Layer 12 of a small transformer language model trained on English Wikipedia (16 layers, counted from 0, width 96).
A neuron's activation on a vector x is SiLU(gate . x) times (in . x), where the dot is the dot product.

Input weights of the MLP neurons that the questions are about. A number n stands for n times 0.0058.
n0 gate: 21 -9 30 -7 -20 -45 -14 38 3 -27 20 -10 2 -5 7 8 -1 4 -16 -22 -27 20 -45 -13 1 16 -1 54 -26 -13 37 -20 2 -10 1 31 17 26 7 5 -10 -22 -10 10 9 -43 -11 37 23 -36 -47 11 18 -27 -2 20 -1 -30 -2 69 -1 49 8 -30 -40 20 3 22 5 -38 35 -12 22 -36 38 -5 -6 9 -12 0 -4 10 -38 58 42 -12 -24 -4 -6 20 1 41 -11 -29 -6 8
n32 gate: -6 -27 23 10 -62 15 42 48 9 -39 18 4 -7 15 12 -15 -17 -1 6 -26 -19 -3 22 -28 -26 -3 20 -41 -5 13 35 2 -21 -8 -5 32 -19 -8 -3 16 3 27 -13 41 9 -5 8 -5 35 -16 -45 -23 -14 28 -8 -6 29 18 16 44 29 28 -1 10 21 -1 -11 16 -39 6 15 6 38 2 29 5 -7 -1 36 54 11 2 35 30 23 -13 30 9 17 28 1 -10 -33 18 24 36
n34 gate: 36 -11 -12 -34 5 -11 6 71 1 27 -11 24 12 12 3 -19 -5 -34 10 1 3 -25 22 6 18 32 -25 -39 -3 -23 3 -30 47 1 9 -2 -8 1 -23 -22 29 -9 38 -6 18 -4 26 13 -6 4 13 -30 40 -14 -4 11 -9 -7 42 13 -11 17 -36 16 -23 26 -23 13 4 -30 9 -31 27 27 28 16 -19 -3 21 1 12 -26 10 1 -11 23 30 26 -18 -6 -32 -9 2 -8 -21 3
n59 gate: -8 38 47 -22 15 -7 -45 38 11 23 3 -1 21 -16 -8 2 -8 -11 16 -3 7 13 13 -17 3 -9 -13 48 1 -36 -8 -39 26 64 43 -43 0 39 2 -20 47 19 45 -19 0 -48 -37 -69 -6 3 15 14 8 5 -23 -31 -3 -19 -27 -7 -13 32 3 -29 -30 -31 -7 7 23 -8 9 -29 12 -13 9 -45 38 -4 64 21 -2 -24 -25 31 -27 -15 -14 33 49 40 9 17 13 29 -75 0
n72 gate: -32 -4 22 13 -16 -22 18 26 51 -40 -17 23 -11 21 -19 20 -2 9 -33 -1 10 64 11 -5 -26 20 -5 -1 18 -9 -1 13 11 -10 -1 12 -55 -2 -8 9 19 -7 6 -33 47 18 1 -5 30 18 7 -14 15 22 36 13 -9 -12 16 -12 4 23 -9 46 -22 -1 6 29 -1 -34 -39 -17 64 9 47 44 35 44 -40 31 -3 22 13 -9 -4 37 39 -11 8 20 14 -34 15 -20 -27 3
n82 gate: 13 -15 -36 -17 -33 -2 40 -37 -37 -19 6 17 42 -4 -25 -12 40 -49 4 -5 -4 -12 -48 -20 -22 -18 -4 30 3 -46 20 9 15 22 1 -8 4 -12 -48 -21 3 -11 59 22 30 -9 13 19 7 0 0 -13 -16 -57 -10 -9 -11 -10 18 -9 -14 -4 64 15 -4 -6 11 48 -6 -9 18 32 9 11 -7 -13 6 10 -5 35 19 35 20 -11 8 14 -12 -35 -18 -12 -21 18 7 -41 -9 44
n84 gate: -13 -14 -1 47 -33 17 31 -12 33 -22 2 -1 -34 -14 -50 45 5 38 -28 -17 -4 7 -1 -38 -10 28 16 10 -23 15 14 -1 -20 -38 -19 -11 50 31 -70 -17 20 -25 -24 1 3 -10 28 14 6 5 10 21 5 -22 -53 19 -16 28 11 54 9 -22 25 1 -2 -4 -24 29 -6 -19 -13 14 -36 -3 -11 19 6 15 -12 13 -24 16 -31 -30 7 49 18 -11 -8 4 -23 -18 -25 -34 28 34
n101 gate: 6 3 -30 26 -2 1 -2 -2 15 1 -25 -8 26 30 -20 -70 -35 31 -15 -94 -8 -15 -11 -21 -38 -25 40 11 -7 -28 7 -21 52 -14 -33 12 -12 7 -8 31 -4 -27 22 -24 -2 -19 -12 1 52 10 -35 19 11 -18 -15 9 -17 16 2 -30 -56 1 -11 37 2 27 -10 26 -13 -10 -4 16 0 9 5 -8 51 -1 -7 24 56 -62 6 -30 -15 -2 -10 -10 -24 -11 -22 23 -1 -62 -19 2
n104 gate: -11 -19 -13 -27 12 28 19 16 -8 4 2 -40 -57 10 0 -31 -43 -7 -24 -23 9 40 19 -14 -11 35 -5 22 -54 4 5 7 22 16 14 15 7 -52 -13 -28 -28 -12 -26 18 24 -8 33 18 58 -8 15 -78 31 -2 -10 21 19 -24 34 20 -15 7 8 -25 -14 -81 -32 -32 25 10 -27 1 -10 -45 -4 -17 -24 7 5 7 -19 28 -16 -2 20 8 -30 17 -35 21 4 -2 -26 13 -42 -3
n140 gate: -28 13 12 8 -34 -1 -19 -29 6 -25 -34 -3 -16 -2 21 -13 25 16 23 -34 4 -17 -13 -24 -39 34 8 -5 3 -19 -2 -34 1 4 -47 -15 18 4 -24 26 -6 -38 31 0 13 24 33 16 -29 12 -30 9 37 -3 -31 4 1 0 7 -16 0 46 42 22 10 38 35 2 -7 21 -1 52 18 -2 33 19 8 -27 18 23 71 -12 -15 13 -31 22 -17 -4 31 -23 -37 47 -70 -28 10 42
n161 gate: -5 -15 -8 6 41 -27 26 -9 17 7 -2 7 -17 -32 -11 -11 -6 17 -2 1 -13 34 28 23 -1 59 -22 -20 11 -19 -18 36 7 35 -21 1 -29 2 33 -5 -5 -10 -6 0 -12 -21 -15 1 36 17 32 -27 -10 -7 -1 1 -37 -27 -15 18 -22 29 23 -36 16 13 55 43 2 -19 -19 26 8 16 -24 19 14 -31 24 -7 43 1 -49 -16 -42 10 -35 36 -14 -32 7 15 -17 -64 25 4
n178 gate: 39 9 15 21 -1 7 -10 24 35 -16 -57 -9 28 -20 -8 -44 11 67 -9 -14 -21 39 -3 -23 -43 33 26 -35 22 18 -32 -12 4 7 35 -9 36 20 -7 -22 17 15 34 42 43 -39 -12 7 42 -2 -8 -26 7 -23 -57 -27 15 -15 31 12 25 -5 11 -2 24 -1 -10 -29 40 -23 -22 4 -24 5 22 -8 25 30 5 21 13 -19 14 -7 -2 32 24 -23 -31 34 -18 -7 7 -31 -12 -13
n189 gate: -9 -2 30 2 -14 21 -24 50 -9 0 5 18 5 52 -34 13 35 -2 -4 10 -37 27 -8 -29 -19 -14 -10 9 -32 4 -16 9 10 6 -28 -5 8 2 41 -12 3 0 -9 -14 29 -46 16 -6 11 -29 -34 -26 31 9 14 -2 -2 -16 5 0 -3 -20 -34 32 20 -12 -34 17 42 6 61 -5 32 1 19 -19 7 11 -20 -5 -9 -32 -27 23 -34 -29 18 -1 41 5 20 70 51 25 11 -21
n0 in: -27 -4 4 6 -13 0 28 16 -2 24 27 22 2 28 -11 -3 -6 -10 -14 -2 -34 20 -25 9 7 -9 -55 0 -8 -15 31 8 12 -10 5 -23 28 -4 6 -55 -23 -52 -13 27 1 -4 2 -9 10 1 -22 -30 -19 23 11 24 -12 -15 8 -1 4 -16 14 13 33 -11 22 4 12 -14 27 -12 -21 -15 53 38 28 3 -14 7 -10 -5 -31 -2 13 -38 -2 9 26 -2 -22 -17 24 8 -28 -13
n32 in: -26 -15 5 -6 7 6 -11 7 -9 19 -3 13 -1 5 13 -1 -39 -9 33 -21 1 16 9 -43 36 5 -14 2 -3 -44 7 20 -10 10 4 -1 42 51 -33 5 22 -2 26 14 -40 -2 -12 -24 24 -2 18 -6 -16 -16 5 -3 8 19 8 -15 -32 45 15 -22 35 7 -10 -39 -12 30 18 4 -2 -5 -4 19 16 -25 17 -13 40 -10 5 34 24 1 55 7 24 30 28 17 47 17 -37 5
n34 in: -3 31 52 17 -4 -2 -47 -15 -6 0 -18 -15 2 -14 -31 10 -3 -21 -8 16 -26 -5 1 17 16 -25 35 15 -20 -5 34 0 -3 11 9 3 28 -24 16 -12 -25 -6 34 9 -12 5 1 -13 4 -27 11 19 7 10 -24 21 5 3 -31 9 -15 25 11 7 -32 27 26 5 -39 -6 -28 -28 -30 -26 -18 32 -1 -7 27 -8 -3 -39 -23 30 21 10 -10 -35 5 3 17 -19 40 13 -1 16
n59 in: -8 -12 -5 7 1 -3 31 3 1 -38 -25 -7 -9 -26 47 14 0 -24 -27 23 -13 -3 -75 9 25 6 7 -29 -28 16 1 18 7 -52 25 3 -8 -15 -38 -8 -40 8 -35 -20 -38 -3 2 -6 1 3 -2 16 1 1 -33 18 -12 -19 20 -7 -6 12 -9 27 13 6 7 -4 -2 -35 40 11 -14 1 8 10 -28 -47 -16 5 -16 37 41 32 28 10 -1 -1 -16 -11 38 20 57 -23 36 -49
n72 in: 5 0 44 -14 23 27 13 18 5 20 -9 -24 23 -26 16 33 3 23 13 11 19 -4 -23 -47 15 4 -2 -8 -10 -5 1 -26 -20 -12 -21 -15 49 25 3 3 -12 -3 38 22 11 -16 -18 -35 -16 -8 -8 37 2 25 -8 11 15 27 -29 5 -21 11 6 -6 25 -18 -32 44 -17 34 -16 2 23 34 15 13 -17 18 -6 -2 19 12 -13 35 36 15 10 -23 -7 -10 -15 -16 -39 19 -8 -28
n82 in: -15 -33 -8 13 40 5 8 -6 31 5 -43 1 -17 28 -4 11 -6 -20 7 -9 16 54 -15 -30 -3 13 -29 -10 18 5 -10 10 -40 -15 12 21 -6 -25 24 23 0 33 15 8 9 9 -9 -7 3 -1 -19 -34 9 13 11 -4 27 -7 -27 -16 8 24 -19 4 -18 -3 -8 -29 28 -12 18 -40 14 -6 11 9 15 20 -27 19 5 7 12 -5 8 7 -32 16 23 19 -39 17 -11 15 22 -13
n84 in: 7 -20 36 -32 -13 -37 2 -5 -8 -9 -9 -11 20 -16 -29 -35 -1 21 21 -16 3 -12 -25 -18 10 -14 -4 -10 -26 -8 -13 22 -38 -64 -24 47 -36 5 5 0 -28 9 17 -5 -25 -19 15 31 23 31 -27 37 22 7 -7 -15 38 10 -12 -27 10 18 -28 -3 21 -24 -33 13 -11 13 3 -10 22 27 7 4 -16 -17 20 -16 7 3 13 28 1 -22 40 19 30 -30 26 4 -26 4 15 -19
n101 in: 17 35 24 -40 31 -11 23 25 25 -24 -24 5 1 17 7 13 11 -16 4 1 -45 4 11 4 12 5 -38 5 -4 18 -52 -33 0 17 -35 -32 29 14 -17 -22 35 19 -25 -8 -3 4 37 -42 35 -3 -1 14 13 33 9 -14 -23 6 -5 26 20 -14 -28 6 -36 20 13 -8 -3 33 -1 -16 -5 8 -36 3 -5 -20 22 -12 -9 45 -48 19 -33 -5 -28 -3 18 -19 20 -30 -7 18 -1 7
n104 in: -5 15 -18 -14 15 -10 9 -49 11 7 25 15 -43 -24 17 3 10 5 8 -8 -5 2 -23 -8 -9 3 -9 8 29 3 6 -25 36 43 1 0 28 2 47 1 14 17 -7 28 -11 -2 53 3 55 -5 7 -8 53 28 2 -4 -8 -28 -50 14 11 1 -9 -25 23 -8 -4 -1 -29 -4 -25 -8 13 -48 11 30 -10 -36 34 9 30 -6 -9 11 13 -12 -21 -6 -32 42 -8 -11 6 7 9 -25
n140 in: -10 -10 13 19 1 -26 -12 -11 8 -28 30 -3 -16 -3 -6 15 -12 13 -29 2 52 9 -9 -23 -11 42 7 3 15 -9 6 10 -18 10 -1 -7 21 -17 26 -2 -12 -8 24 -19 3 -18 -30 13 -61 40 10 31 33 -3 24 -27 10 -2 -30 17 17 2 -15 -23 -14 10 -3 13 -20 18 -47 10 1 16 18 24 7 -20 -24 -9 3 -20 -22 19 -32 -10 -14 -71 7 -33 -39 -38 -9 33 -14 22
n161 in: -24 12 22 -54 -22 31 -3 0 13 -4 17 24 18 -11 -10 36 33 -14 15 -17 -11 -41 -36 49 -4 -35 1 -3 3 5 -24 1 -18 -7 26 -8 -13 19 -5 1 18 3 -6 36 22 4 -23 3 -4 32 24 1 11 3 -5 -15 2 4 -9 1 48 -6 4 -20 -9 13 60 1 4 20 20 -5 -6 3 33 6 26 14 0 27 9 5 -19 4 -18 -30 -22 -12 28 -14 3 -7 -37 34 -27 -2
n178 in: -23 -26 -5 -13 32 -16 -6 23 25 -14 -22 -29 24 -16 -24 30 -10 12 3 -14 -10 14 41 13 16 -33 17 5 5 42 9 11 -2 -26 -13 9 -60 -6 2 23 41 -2 -24 -25 -24 -20 -19 -17 5 5 -13 -3 -33 -13 -14 -2 10 47 12 -12 2 -3 -10 -4 20 12 -10 6 1 -6 50 -30 23 -3 31 -13 -12 13 -52 -10 -28 6 -21 19 8 2 19 -9 20 1 -10 -4 -1 10 -11 16
n189 in: -1 11 3 8 -8 -2 40 -1 21 1 -21 21 20 0 -48 12 -1 23 -13 17 -30 -11 24 -9 -20 -9 -21 21 -28 15 -18 21 -27 -5 -11 -52 18 20 28 20 -15 1 -2 60 1 -6 -3 44 -2 38 -34 -10 -8 -26 -2 -4 -10 -8 3 18 -72 -5 -2 21 -24 0 5 -6 -4 14 33 -32 28 5 -18 29 -15 -9 -9 9 15 -36 7 19 5 -4 -3 -29 23 15 33 -22 9 5 7 -2

Each question shows a token from some text and the vector x that enters the MLP there. A number n stands for n times 0.038.

"ing": 25 21 2 4 39 15 30 3 5 -4 18 20 24 25 18 -15 8 16 -14 -7 -3 12 22 15 10 8 17 2 13 -3 -18 -24 -22 46 -5 23 20 27 -2 7 14 4 -14 29 -10 0 3 22 -37 7 12 18 4 -13 5 -35 8 5 -9 8 -16 -4 6 21 -1 8 -13 -61 -25 14 32 -11 -4 23 9 -6 -12 28 -4 -15 -16 -2 6 -1 25 17 -9 18 -14 -5 -19 -9 -2 2 25 21
Which of these neurons fires most? n59

" |": 9 -43 8 -5 -22 -2 22 -19 9 22 -3 -6 -11 9 1 0 20 32 -3 -17 -1 -5 -20 -1 17 -10 34 18 2 -3 2 12 -24 -13 13 -4 18 4 -11 -21 -15 6 3 -1 -5 5 -29 28 -5 24 -1 24 -21 -18 0 23 -16 -11 -27 -5 -4 -31 6 -8 -22 -15 7 -2 -5 9 0 -3 -24 19 12 13 -7 -2 -45 9 11 2 -13 -2 37 -5 -6 11 4 -8 -16 9 7 10 2 17
The two highest activations, in order: n84, n0

"p": 13 7 18 14 -15 0 10 33 9 -2 7 -8 -8 -12 10 3 -21 -22 9 42 22 7 6 7 44 21 36 -25 0 -2 -3 16 -28 -1 8 -15 -28 -10 4 -11 -8 8 -8 7 9 -20 18 -17 -14 25 -5 9 22 12 -14 9 10 -19 13 16 1 -18 -17 -24 -3 13 9 17 -13 -8 31 -26 10 4 -1 0 -24 9 -3 -7 17 22 9 2 20 1 -19 7 24 26 16 2 30 -3 24 -20
Which of these neurons fires most? n34

"d": 20 0 -3 12 -38 6 -8 -21 -5 -22 27 -15 12 27 11 -16 21 -26 -8 14 2 30 -2 25 -9 -1 26 10 33 13 -16 20 -20 -15 7 -10 17 2 -5 -6 19 -15 -5 -14 -4 -23 11 13 -47 -22 15 11 6 17 -12 -13 31 -12 7 13 23 18 12 1 -11 11 -10 -5 12 -4 37 -6 1 9 2 10 -31 -14 4 16 3 35 -2 -13 -4 -11 -24 11 -2 2 10 18 -7 5 10 11
Which of these neurons fires most? n72

"2": -8 35 -34 -1 19 -5 13 -33 29 13 27 -6 27 3 2 5 16 -18 26 -8 10 -13 -13 -6 -26 -5 4 3 6 -7 -9 -12 0 19 -4 24 9 8 -7 -17 -25 -36 1 -28 -6 7 1 24 51 -23 16 21 3 12 18 -21 -14 0 -4 -13 2 -57 0 -19 -15 5 -7 4 19 -5 -3 -13 13 28 -10 -1 21 -37 -27 -7 -16 -7 -14 -18 9 12 -17 23 -15 11 -9 4 -7 -13 -10 -7
Which of these neurons fires most? n101

"ed": 14 13 -10 7 -6 14 -3 13 9 -32 20 -5 37 23 -21 5 7 -10 -17 -3 -1 11 -1 35 3 -12 10 -13 0 15 -3 23 13 -2 -2 -28 14 -3 -13 3 12 3 -3 -4 2 -6 7 17 -9 1 38 14 -2 -8 5 7 14 -1 10 -20 12 14 14 6 2 8 22 -9 0 16 22 -29 -17 32 -4 6 -13 2 -2 -9 17 28 -17 -1 8 -4 10 13 -10 10 -38 4 -14 9 24 5
Which of these neurons fires most? n104

"1": -25 0 -27 -7 -20 12 31 12 10 -26 14 17 -3 17 -3 14 29 16 -7 -16 10 20 -23 -13 14 18 -20 4 -14 0 6 4 -48 -18 3 22 33 -5 -13 -29 -9 43 15 24 -14 7 17 19 13 38 -4 6 -18 -2 6 13 -15 -12 4 -15 16 0 -5 -15 -16 -7 10 -11 17 -7 7 4 9 23 20 19 -32 -1 -10 -26 18 15 -3 21 38 14 8 -20 -4 0 -3 11 -25 13 14 14
Which of these neurons fires most? n84

"9": -7 15 -5 18 23 24 -12 40 14 1 -5 21 -11 7 11 -7 11 -14 0 -12 9 -3 -18 -14 -10 8 -18 5 13 -6 -39 23 10 6 12 -4 52 12 20 -1 -12 12 10 19 15 0 -9 23 15 5 15 0 -34 17 21 -22 -10 -19 13 13 -7 44 -11 12 35 24 3 20 -5 2 -6 -36 -32 38 -1 -12 1 17 -12 -17 5 -38 -11 -5 -10 -6 37 -14 -16 -3 0 12 2 2 16 -7
Which neuron fires most, and how strongly? n189, at about 1.1

",": 10 -11 13 -27 -7 17 8 -37 -26 22 39 11 5 4 -7 30 -8 10 4 2 -1 -12 -1 18 -4 19 4 7 -2 13 -11 35 4 21 41 -23 15 -12 11 31 8 17 -18 26 14 16 5 24 27 -6 -11 6 -19 3 8 3 -18 -20 9 7 -28 -17 1 8 20 18 -14 -6 15 -26 -4 -14 -14 16 -5 -27 1 -2 -15 6 -11 -16 6 -16 13 -11 -15 6 -33 -6 -1 -10 -4 10 -14 -25
Which of these neurons fires most? n104

" at": 0 26 -35 -13 6 10 17 -22 10 -2 22 -31 10 12 16 8 -18 11 5 -18 -1 31 37 20 -9 11 -2 -11 2 -15 -18 -33 -8 15 10 -9 -22 -4 -1 11 -11 11 16 0 -23 4 1 5 1 34 16 8 -18 -17 15 24 -29 -33 -31 -9 -7 -5 6 9 11 8 -11 -24 -30 -5 4 -15 2 15 5 -18 -9 8 -15 8 5 -40 2 20 23 -2 2 2 16 -9 1 -16 19 0 9 26
Which neuron fires most, and how strongly? n84, at about 0.2

" Jo": 0 -22 28 -1 10 14 27 -26 6 -2 -22 -29 15 12 17 27 23 -4 -13 49 12 0 13 5 19 -7 -1 -27 30 -10 6 -20 -17 -1 0 -12 5 -18 -2 -5 16 11 6 0 -12 -13 -12 2 -7 12 21 4 15 35 7 11 0 -16 -9 -19 -3 8 -20 7 1 -1 -12 -37 7 -15 -1 -5 -11 -8 11 0 11 -4 3 20 -30 -2 -20 5 36 -14 -15 3 17 -8 26 4 14 14 17 -5
Which of these neurons fires most? n59

"'": -1 3 -7 16 -8 -3 -14 6 18 1 16 -28 29 2 7 21 -47 -4 -15 7 -29 1 16 21 34 6 26 -19 14 -23 -9 14 -9 4 -8 -36 -8 15 -1 8 2 3 -9 -21 13 8 8 29 -41 12 14 4 -18 -10 3 1 18 -13 -3 -12 -4 -5 -16 -3 19 -3 6 -15 14 -17 0 4 -2 38 -1 9 -14 29 14 -13 3 45 12 -24 -39 -10 -15 -17 -5 -11 0 -2 -26 21 18 -20
The three highest activations, in order: n104, n32, n0

" Dar": 5 -34 28 8 9 -10 17 -11 10 12 1 3 11 6 26 18 9 -3 -14 40 7 18 2 8 14 -30 -26 -36 6 -19 -6 15 -6 -17 13 -10 -4 -15 11 13 37 -2 -9 -1 14 -5 -3 -7 -22 -25 -10 4 0 14 2 -3 -10 6 -9 -3 20 1 -38 -14 2 9 9 -24 -26 12 -22 1 30 -9 -5 -17 -9 0 -4 20 -19 1 5 -7 19 -5 -14 -5 1 8 14 -2 7 13 14 -7
Which of these neurons fires most? n72